Layer 4 of a small transformer language model trained on English Wikipedia (9 layers, counted from 0, width 128).
A neuron's activation on a vector x is SiLU(gate . x) times (in . x), where the dot is the dot product.

Input weights of the MLP neurons that the questions are about. A number n stands for n times 0.0041.
n50 gate: -32 19 31 7 -29 58 3 -35 20 -39 -39 63 17 -13 10 -1 47 -10 -9 43 -15 13 60 37 35 31 -3 6 7 28 -45 0 58 76 13 26 -5 -11 -16 10 -44 -11 35 6 20 6 -14 -20 7 -8 -35 -19 55 -42 -43 31 -15 -2 15 -7 -16 -31 0 -10 -95 5 -7 4 -17 17 -18 -37 22 -37 8 88 2 28 23 -1 -43 18 37 -46 37 -2 -13 40 11 -62 -13 -85 -33 31 1 -2 2 14 -29 40 17 -18 -32 26 -11 -46 -13 -2 14 -57 17 -42 25 -13 -15 10 -73 29 -33 7 -22 -11 -8 -26 -24 -35 2 42
n59 gate: -16 3 -12 9 -47 -6 -55 11 11 -49 -3 1 9 51 -16 21 8 -36 -1 14 -10 7 15 -7 16 53 22 -23 11 -67 49 -29 -32 -5 -30 -41 26 -1 -53 34 -12 -31 -14 -39 -73 34 -29 4 -23 66 2 0 14 24 24 -8 12 30 2 27 30 -30 44 -7 41 -31 -41 11 18 -55 -71 25 -10 -9 -43 80 60 95 33 9 41 -42 17 5 -29 5 -17 14 -11 3 4 50 -28 49 -38 -38 27 7 -1 5 -32 18 46 25 11 -25 1 53 45 -28 0 25 10 62 -30 46 -54 24 -6 -41 -9 0 -27 -21 3 5 21 42
n100 gate: -53 -49 -8 7 -7 4 5 32 17 -42 -6 42 20 -29 24 22 -13 53 14 28 13 -11 -42 -15 5 -33 33 41 22 37 26 3 -20 75 -6 28 6 31 -12 5 -5 11 34 -30 -7 -12 20 -39 76 -54 29 38 41 -18 23 43 -53 38 9 21 -31 18 45 -13 24 -30 -56 -24 -6 16 23 -19 -2 -10 7 -16 13 65 -9 -2 -25 55 -6 -35 -10 20 27 18 25 7 3 40 28 15 -13 40 18 75 47 -83 -2 -25 -2 -41 62 34 -62 3 16 27 31 56 -16 47 0 47 12 12 62 31 -8 -14 -14 -9 25 -32 -42 11
n298 gate: -1 8 -14 7 37 -36 -29 38 -20 -22 23 11 -2 -33 2 -22 5 34 -4 -15 -37 24 58 54 11 13 -19 -5 -27 -23 17 24 30 11 -75 -24 -5 -49 21 39 -4 -80 -3 -10 -16 -15 26 -21 34 27 -33 -17 -5 -1 51 -69 59 46 -23 -29 22 39 13 -29 -36 25 -19 26 -11 44 10 8 -12 -6 4 -14 -13 8 71 -57 40 -20 48 -20 42 4 33 8 78 28 35 42 -30 -7 10 -11 -12 20 -10 -42 21 21 23 59 56 -17 39 11 35 62 -27 7 -1 28 1 0 26 30 -25 12 75 -26 -22 -6 1 79 26 -7
n401 gate: -20 -17 -57 28 -8 41 38 2 -2 -26 21 -42 44 37 33 -17 11 0 64 -7 1 -5 16 -19 -21 37 -3 -67 23 30 30 -12 12 -49 23 16 7 -34 -55 -3 -40 -38 -41 34 -1 1 28 4 7 8 -11 -59 0 2 9 -46 -24 5 -37 16 65 12 -6 18 -33 28 -28 8 18 25 12 62 33 -22 24 20 -13 -13 42 14 12 -24 -3 58 30 -9 15 32 20 24 31 52 1 -21 15 -64 -28 7 31 -27 -44 -42 -25 10 0 2 21 56 11 -53 19 85 -1 -49 37 -3 -7 20 -35 51 -8 -43 56 -7 -52 20 -43 14
n503 gate: -23 53 36 34 22 -2 -23 59 40 -23 54 -18 -10 94 -8 2 -26 -13 4 22 -11 50 23 -10 -27 49 -1 -56 -1 28 30 -49 -36 -26 25 -9 28 0 38 7 -35 -9 -17 3 14 -7 -59 -8 35 -13 -37 -24 13 12 95 1 13 13 22 29 8 43 -23 13 -4 -16 23 16 4 -28 -22 -4 -24 2 38 -26 43 53 -38 -53 0 -11 70 -5 -36 56 20 10 29 -61 0 56 -27 -31 -15 -28 -55 46 15 -57 27 -13 -25 20 4 -26 41 -42 44 0 32 95 -30 -15 50 24 -11 -30 7 5 -3 37 0 21 -2 -10 -66 24
n50 in: 9 -21 55 40 -46 -1 -3 -20 -1 33 -17 58 19 -35 41 -17 37 13 -24 -41 6 -17 40 -35 -12 -29 1 11 -10 -45 -47 -14 -55 57 -25 7 22 -11 -26 5 -33 -10 30 22 -37 20 -45 -14 -18 62 -11 37 23 7 -31 30 -3 35 4 -14 -2 14 11 -24 23 27 14 16 1 25 49 -11 22 -36 -12 -46 -2 -12 -1 88 31 -58 40 -10 64 -24 45 -29 22 -20 -33 -55 -26 2 -57 32 0 34 27 17 -26 -15 -15 11 -59 -35 5 -2 62 -44 -38 -16 2 -31 -4 32 -27 8 -19 -16 -6 -21 3 -33 7 43 40 -8
n59 in: -8 -7 33 59 -52 -19 1 18 -25 28 0 6 14 -18 4 -38 -15 -5 6 -21 18 -27 2 -24 31 29 -17 -59 -1 -16 -36 10 16 48 60 -7 4 53 23 14 -11 23 5 6 9 23 -47 -1 -31 17 29 17 -22 -17 2 -8 84 -12 30 -10 -9 -30 17 -1 -11 -24 3 -35 55 16 -23 90 28 -36 -17 -41 4 12 39 43 8 -14 -30 39 -58 21 -28 -28 30 11 -4 6 1 2 13 6 56 7 -16 -33 -9 -28 21 37 -35 19 3 -40 14 -34 -20 -10 -14 -68 3 35 -17 -61 11 -3 -27 -14 32 70 -4 11 -38 -13
n100 in: -3 -25 7 53 41 12 17 15 -12 9 33 -8 -10 -19 1 15 -32 10 51 0 -22 -7 -26 -28 -22 -3 20 9 27 54 60 10 20 18 11 -47 -43 40 -15 -10 36 -19 32 -9 23 29 -21 -18 26 -21 -18 -38 21 31 20 36 -37 -39 24 -19 27 -1 -24 -45 -37 81 -89 -18 42 13 -3 -21 -72 6 -14 16 22 -31 15 8 -8 38 -12 32 -11 -6 -30 5 27 -27 71 5 21 -30 38 -3 14 -3 45 38 3 -23 -47 -22 6 14 18 23 -5 3 -4 46 -17 43 36 71 -2 -13 -23 20 -21 -19 -27 -20 -25 -15 36 -24
n298 in: -45 17 12 50 -21 21 -25 -23 20 6 38 -27 57 -15 24 38 10 -40 -4 38 21 9 8 47 -38 -30 15 37 6 -8 78 18 -12 33 -14 -77 -3 7 20 2 25 -20 7 7 -9 -1 -6 -26 15 24 6 -44 6 -2 -16 0 79 -61 -20 -15 8 22 53 -32 11 56 41 -38 -23 52 47 -47 -26 -45 3 -7 6 -22 -2 -51 23 -21 46 -10 -41 -16 -37 -56 9 -6 41 -4 -5 14 -16 -30 -19 25 16 -19 25 -12 52 59 40 13 0 -3 51 21 32 -7 2 -20 58 6 -45 52 43 -48 5 -1 -17 -28 9 38 30 -22
n401 in: 23 24 -32 15 -14 -1 14 14 24 -42 -17 -37 3 -2 17 -2 34 29 22 21 0 38 30 -25 15 3 -18 -21 -31 26 -37 9 38 23 23 -19 -18 -45 -36 46 -11 -29 40 -3 -20 -46 6 2 31 50 5 -3 -7 77 -15 -23 23 34 15 26 47 0 7 -35 -28 -12 32 22 -18 34 34 -30 5 6 -21 -1 -48 8 -26 16 -18 -28 -72 -5 -33 1 -15 9 -3 40 27 3 -28 22 -11 24 -32 -21 -28 -75 8 -7 -17 35 -29 -36 -20 -11 -45 3 59 22 -49 -23 -9 8 12 -17 12 7 10 30 -48 10 -65 46 -21 -14
n503 in: -35 15 -25 -1 -36 -5 -17 42 -6 24 -7 -44 -31 -29 -6 13 -4 -39 0 35 -2 14 -7 49 -48 -50 3 25 45 -36 31 2 -17 -22 -76 -9 -19 39 -47 44 -14 89 9 9 -24 -40 -20 -6 -27 -35 -3 -27 -41 57 3 -33 -8 -12 49 14 44 32 0 13 0 -33 34 -27 -8 -11 -18 -16 -7 -9 52 13 4 5 -5 -35 16 -50 -7 -13 -12 15 13 -38 -22 -61 -89 3 -14 9 -4 -2 -43 51 7 7 12 23 3 -16 9 50 -34 -16 39 -1 27 2 -20 26 -5 -55 18 15 16 -48 85 28 -19 45 -1 42 -25 -40

Each question shows a token from some text and the vector x that enters the MLP there. A number n stands for n times 0.03.

" about": -22 1 -13 -4 -4 18 10 -18 6 2 21 11 3 13 3 -5 -20 1 -8 -27 1 9 -31 -8 -14 14 11 -9 -11 -1 -3 4 -13 -9 18 18 -8 25 1 -3 9 -13 -1 10 19 8 -7 12 -1 -20 -25 -13 -60 1 27 13 -18 -4 3 -54 42 29 -12 9 2 -11 10 -7 -4 -8 -4 -16 -7 5 4 7 24 -60 -4 -6 -10 33 -15 8 -19 -9 -3 -8 -11 -6 -13 12 -37 11 19 -29 -14 28 16 21 1 1 -7 -9 4 6 7 -11 6 -3 -7 59 14 -33 14 -20 -17 -26 24 17 -18 21 -7 12 5 9 -7 23
The most active neuron and its activation: n503, at about 1.1

"pt": -17 34 -6 7 0 8 23 -13 16 -34 36 -12 21 16 8 7 14 -10 -9 -24 -41 7 30 42 -2 0 5 -13 -6 -40 3 -49 -12 -20 -31 22 -45 -44 36 19 10 25 1 -22 18 -13 -33 21 -45 62 -42 20 -18 5 31 17 13 -12 3 -13 26 6 -8 -21 -21 33 -18 -47 -3 -9 9 -32 -14 40 4 -3 -9 -18 -16 -9 16 14 -10 28 0 -9 -12 -7 25 -19 -32 7 -9 7 -12 -27 -4 19 -10 22 11 -13 -11 3 -2 -13 -23 13 6 -14 -23 3 9 24 -24 -37 1 -1 10 -19 -36 57 11 -18 28 27 -29 -19
Which of these neurons fires most? n503

"ent": 28 31 42 29 1 -29 6 14 9 -2 -33 -11 -20 5 -20 -10 -17 8 -11 7 4 5 -3 14 -10 -7 9 4 1 -9 -28 6 -18 2 14 30 0 23 -13 -22 -2 3 -43 -19 -6 41 -21 -9 5 29 -9 -22 -32 -14 -20 10 -33 4 58 -17 -31 -31 -46 21 -23 27 39 -31 -7 -24 0 -43 -44 -2 27 19 45 -11 -32 54 53 8 30 -35 4 9 3 -26 34 -3 -24 -18 25 31 -16 6 -25 -6 25 -1 22 30 21 -23 5 -8 -6 -9 -57 -34 -4 -31 -33 16 -24 0 -21 -7 14 -10 -12 61 -15 -5 34 -9 23 12
Which of these neurons fires most? n50

"im": -16 13 1 -24 -12 -33 -21 -29 42 -6 39 19 -4 9 -2 -8 9 35 6 26 -11 27 14 -16 -13 -4 22 4 -41 -20 22 47 -9 -11 5 4 24 7 -11 -16 -18 -1 -1 -31 -33 6 -7 55 -24 -24 -5 -37 -1 -42 -15 -15 -14 -69 -15 -4 -1 -4 2 -16 32 -9 -8 3 -15 59 -29 -23 26 -31 25 12 -3 -19 9 -20 -4 10 -4 -56 4 23 -23 24 16 -3 -21 -5 29 -17 17 23 25 0 -6 17 32 -35 -9 -11 -18 -4 21 -2 -25 -17 -18 28 -25 14 11 -3 1 -20 -15 1 4 -53 17 -28 -26 23 -6 -17
Which of these neurons fires most? n59

"ac": -24 36 -12 13 32 -4 -6 3 4 -17 45 8 -19 31 1 -27 6 0 23 26 9 42 -10 -11 -5 -19 52 9 1 18 33 -14 -10 -30 3 -18 11 -8 14 1 -11 49 -10 -28 12 28 -2 32 3 13 -41 -29 -1 -5 14 -4 -26 -17 30 14 38 -30 3 37 -7 46 3 8 44 2 32 -5 -18 -9 1 41 -21 19 5 6 -11 25 -31 -2 -18 6 -6 -13 4 13 14 -8 48 35 8 -47 -4 48 -5 -7 37 -15 -4 -2 -5 -4 -47 -5 -53 -15 -24 38 -11 -5 -28 10 4 -17 7 -17 -27 -37 14 -9 48 -32 -37 -15
The three highest activations, in order: n100, n50, n503

"ades": -39 -17 -28 18 -16 6 -24 -24 -20 -4 0 -1 6 -19 19 -28 -12 -6 37 22 -26 -10 -37 -4 -44 -6 -23 41 -11 27 6 2 -26 -23 7 -40 6 22 -11 -29 11 5 36 -10 49 8 -21 -10 9 -16 -9 5 -11 -15 -19 -8 -22 7 -18 -3 -6 -10 32 4 29 42 32 2 20 13 21 30 -18 -4 28 16 -21 7 44 -29 19 1 14 -1 -5 4 -10 -28 31 -4 -2 -24 12 -59 16 -11 44 -6 -3 -3 14 27 64 -35 -2 -26 -10 26 55 -13 -9 -26 8 -9 2 -4 23 62 4 41 45 43 1 -15 -5 34 18 -10
Which of these neurons fires most? n298

" and": 7 0 -27 -4 -12 1 2 -9 6 2 16 8 15 7 5 -5 -13 0 7 -5 14 7 0 0 -4 5 -33 11 11 -10 8 -7 -22 4 -5 -8 0 29 -8 18 7 -25 -2 12 10 -2 -1 4 -12 -8 -12 -5 -33 14 12 9 -8 6 -10 -17 13 17 -8 9 -3 -22 -18 7 -11 -1 1 -1 -25 2 14 0 3 -76 -11 11 -6 35 15 5 -4 7 11 -5 -35 11 -16 19 -17 -7 -10 -8 21 33 5 28 2 -2 2 -24 6 -7 2 -17 10 -1 -17 18 -7 -15 -9 0 -2 -19 13 5 9 16 -11 -11 -18 1 -10 4
The two highest activations, in order: n503, n59

" group": 5 -12 8 49 6 12 15 -23 -10 23 -12 17 -8 -22 8 15 0 14 -10 -8 -52 -13 3 -2 2 -11 58 35 -4 -29 13 27 -17 4 23 -25 13 18 -19 -16 -12 43 32 8 -42 25 -18 -2 13 42 -4 10 -28 -8 -29 10 -21 -13 23 -36 2 -21 -25 20 -10 18 -5 -33 -35 21 -17 -45 31 -12 -3 4 9 -31 -9 27 -37 4 1 41 -17 6 -14 23 -18 15 10 19 -2 15 5 14 22 8 0 18 5 34 -35 2 23 -41 10 5 -20 -36 -4 18 14 -12 18 33 -13 4 6 -34 8 -21 4 0 7 43 -48 26
The most active neuron and its activation: n50, at about 1.5

"é": 8 -27 -20 -4 52 -51 8 18 -9 -2 9 10 -19 5 14 -14 37 -3 12 9 -11 -16 -13 -55 -49 13 13 -16 -4 25 0 35 -24 7 -17 18 1 1 -5 11 -24 -4 26 -13 -4 17 24 24 -11 1 32 41 31 -20 -44 38 12 -32 -43 -28 7 16 20 -19 3 52 9 -21 -2 6 27 18 -10 74 -28 0 5 -7 -15 6 0 12 -31 44 20 -3 11 5 11 21 -6 -7 -46 19 2 6 -4 -22 -14 12 -10 -11 41 -35 -26 0 -10 12 10 8 14 -18 20 -19 -21 -1 7 -32 -6 50 3 25 -14 -17 -22 1 32 19
The three highest activations, in order: n503, n298, n59

" his": 21 -22 7 11 5 -32 24 20 46 -8 -16 9 -1 5 -4 -7 18 17 -3 -13 11 15 -16 -19 -25 -15 -17 -8 41 -6 50 18 -31 17 -12 2 15 11 13 -22 -15 38 -3 9 28 -8 -14 21 -22 9 2 6 -63 4 22 20 -8 10 10 -13 1 -12 -3 6 -2 -3 11 5 -2 1 -3 -9 5 15 12 -11 0 -64 -1 26 12 14 7 19 4 22 13 -13 -18 -9 5 21 -13 10 -12 -7 11 -14 1 13 9 -2 -7 -6 12 3 0 7 -8 4 -11 -14 -4 -10 -5 -15 22 -4 13 15 -8 -12 -35 -13 18 15 7 19
The three highest activations, in order: n401, n298, n59

" He": 40 -20 -21 -15 -14 -23 18 4 11 -2 -7 12 15 -16 -24 -23 32 -25 -14 16 -14 -11 -6 -13 -62 4 -29 -16 21 -42 10 -17 -9 10 -40 11 9 17 -11 -18 -1 -35 0 20 16 -11 -1 22 -9 -31 -8 -25 19 -13 -23 8 -6 17 -15 23 -7 -4 -17 -9 22 14 -16 5 58 -14 9 24 -9 59 26 -3 -4 -30 -33 13 4 44 -19 23 5 30 16 14 -14 5 -4 3 -11 -12 5 -25 14 25 23 23 8 14 -5 3 -7 -13 4 -19 13 -17 8 45 9 8 -43 5 -6 7 -26 21 14 -8 -40 -18 -13 28 -23 26
Which of these neurons fires most? n298

"v": 32 4 39 19 -35 6 -2 -6 -2 5 9 7 -45 1 33 20 4 -11 -25 33 4 18 10 -7 22 -53 25 12 2 -20 -7 -32 -2 -10 19 63 -11 17 16 12 -17 11 -4 -13 -59 -23 -26 -10 -17 47 -20 9 -18 11 -21 -8 -14 -16 -6 -33 -3 7 7 -1 12 16 14 24 -13 -17 -7 -19 51 -18 0 11 -9 31 -28 16 43 25 -19 3 -6 22 17 -19 9 35 12 -11 -12 -5 -1 0 -5 -26 9 26 10 -26 13 -30 -4 4 -7 -19 3 -24 12 57 -21 16 -2 -20 13 18 -6 5 -51 -46 15 -25 -13 25 17 -38
The two highest activations, in order: n100, n298

"h": -16 -27 -31 -10 -34 -2 -21 8 -24 -16 -38 -5 20 -41 -1 -11 -13 23 0 -15 -16 13 17 18 -17 6 8 -5 20 -5 -5 -3 -9 6 -25 7 14 7 6 25 30 23 11 -15 44 -20 -26 8 -12 -32 5 -19 -31 -6 -28 -1 3 -23 18 21 -19 -9 -23 -20 7 4 3 -7 -9 -19 7 13 31 12 19 24 -33 -41 -6 -22 28 18 11 2 20 5 -31 -5 -32 -3 21 -28 -12 -10 2 33 31 -13 22 25 -8 14 0 5 -1 -13 -23 -3 -25 14 -18 -26 24 28 -1 -35 -3 34 -15 50 -2 -6 8 -18 30 -19 -4 -14
The two highest activations, in order: n401, n59

" as": -4 -13 1 11 -8 -22 5 38 16 -12 -15 12 19 20 -1 19 -12 8 22 2 -46 -9 -1 -33 -5 -1 -7 25 14 11 -12 16 3 -8 -26 -2 -22 17 9 -8 13 -40 -40 -30 17 -9 5 11 -19 -16 19 8 -18 -51 21 -12 -22 -20 -7 -28 10 28 -11 15 -1 -5 -6 -33 18 25 -1 1 33 9 -4 40 45 -47 15 17 3 39 -44 18 -12 1 15 -6 -16 11 12 12 22 6 15 -36 -15 42 24 8 4 -41 -3 -20 -7 20 -30 3 5 6 -17 23 26 13 13 5 9 -26 2 -12 33 13 4 -23 -6 -28 -42 -24
The two highest activations, in order: n100, n50

" Zealand": -25 -32 -11 36 -16 2 -4 -1 5 22 -16 -2 43 -65 5 14 5 -10 -17 -18 -3 1 32 -31 0 0 11 28 12 14 5 20 31 4 -21 28 6 12 -17 18 33 7 3 3 0 17 -19 -12 18 0 21 11 -17 16 -25 11 -16 5 7 18 9 -32 -18 -3 -21 10 -22 0 3 3 -8 5 12 2 -27 11 0 -34 -32 -19 16 40 -14 12 24 21 -16 18 -14 -17 10 -19 15 18 17 -10 14 -16 35 16 28 29 -12 -9 8 -21 -13 2 -34 -15 -23 13 6 21 29 -24 -28 21 9 69 -9 48 -17 -2 -20 -28 -20 5
The most active neuron and its activation: n100, at about 1.6

"x": -41 17 4 18 -1 23 -25 14 -7 4 30 -11 -14 15 8 13 -10 -1 -32 46 -35 44 -4 -15 3 7 39 -15 14 -6 -2 -1 -15 -40 -6 -16 -23 -9 -9 -8 -10 7 28 4 -6 2 -23 37 -25 36 -10 -26 -24 16 45 28 -5 4 30 -17 40 -45 27 -3 -39 58 4 -29 14 -7 -28 -45 -14 13 15 14 13 4 53 -25 -30 20 -49 -21 -21 3 -5 12 -10 3 -20 -10 -1 -28 8 10 6 7 7 -13 -19 -35 54 -46 -9 -4 -36 36 12 -7 8 52 -17 5 -2 -10 -21 25 2 19 -5 3 2 -15 26 -11 -24 -3
Which of these neurons fires most? n503

"0": 3 -31 19 -23 50 4 -15 15 52 7 -14 16 -11 27 -19 8 -19 8 2 44 5 -8 -4 -2 -14 19 25 15 -41 42 -5 -1 3 1 27 5 -1 21 12 60 11 18 5 -24 30 28 -22 44 -3 11 15 6 -25 -12 -23 43 6 24 -5 24 -40 -20 -23 27 43 3 13 -18 6 -6 -1 2 16 -41 21 45 2 -2 10 -11 -3 43 -31 12 20 -16 -15 0 -32 16 0 -16 23 41 -19 20 1 21 -18 -9 34 36 -36 28 3 -19 -37 19 -14 -12 -38 -42 -12 -13 -5 -4 -18 -12 17 8 -3 6 6 -9 5 12 -6 0
Which of these neurons fires most? n503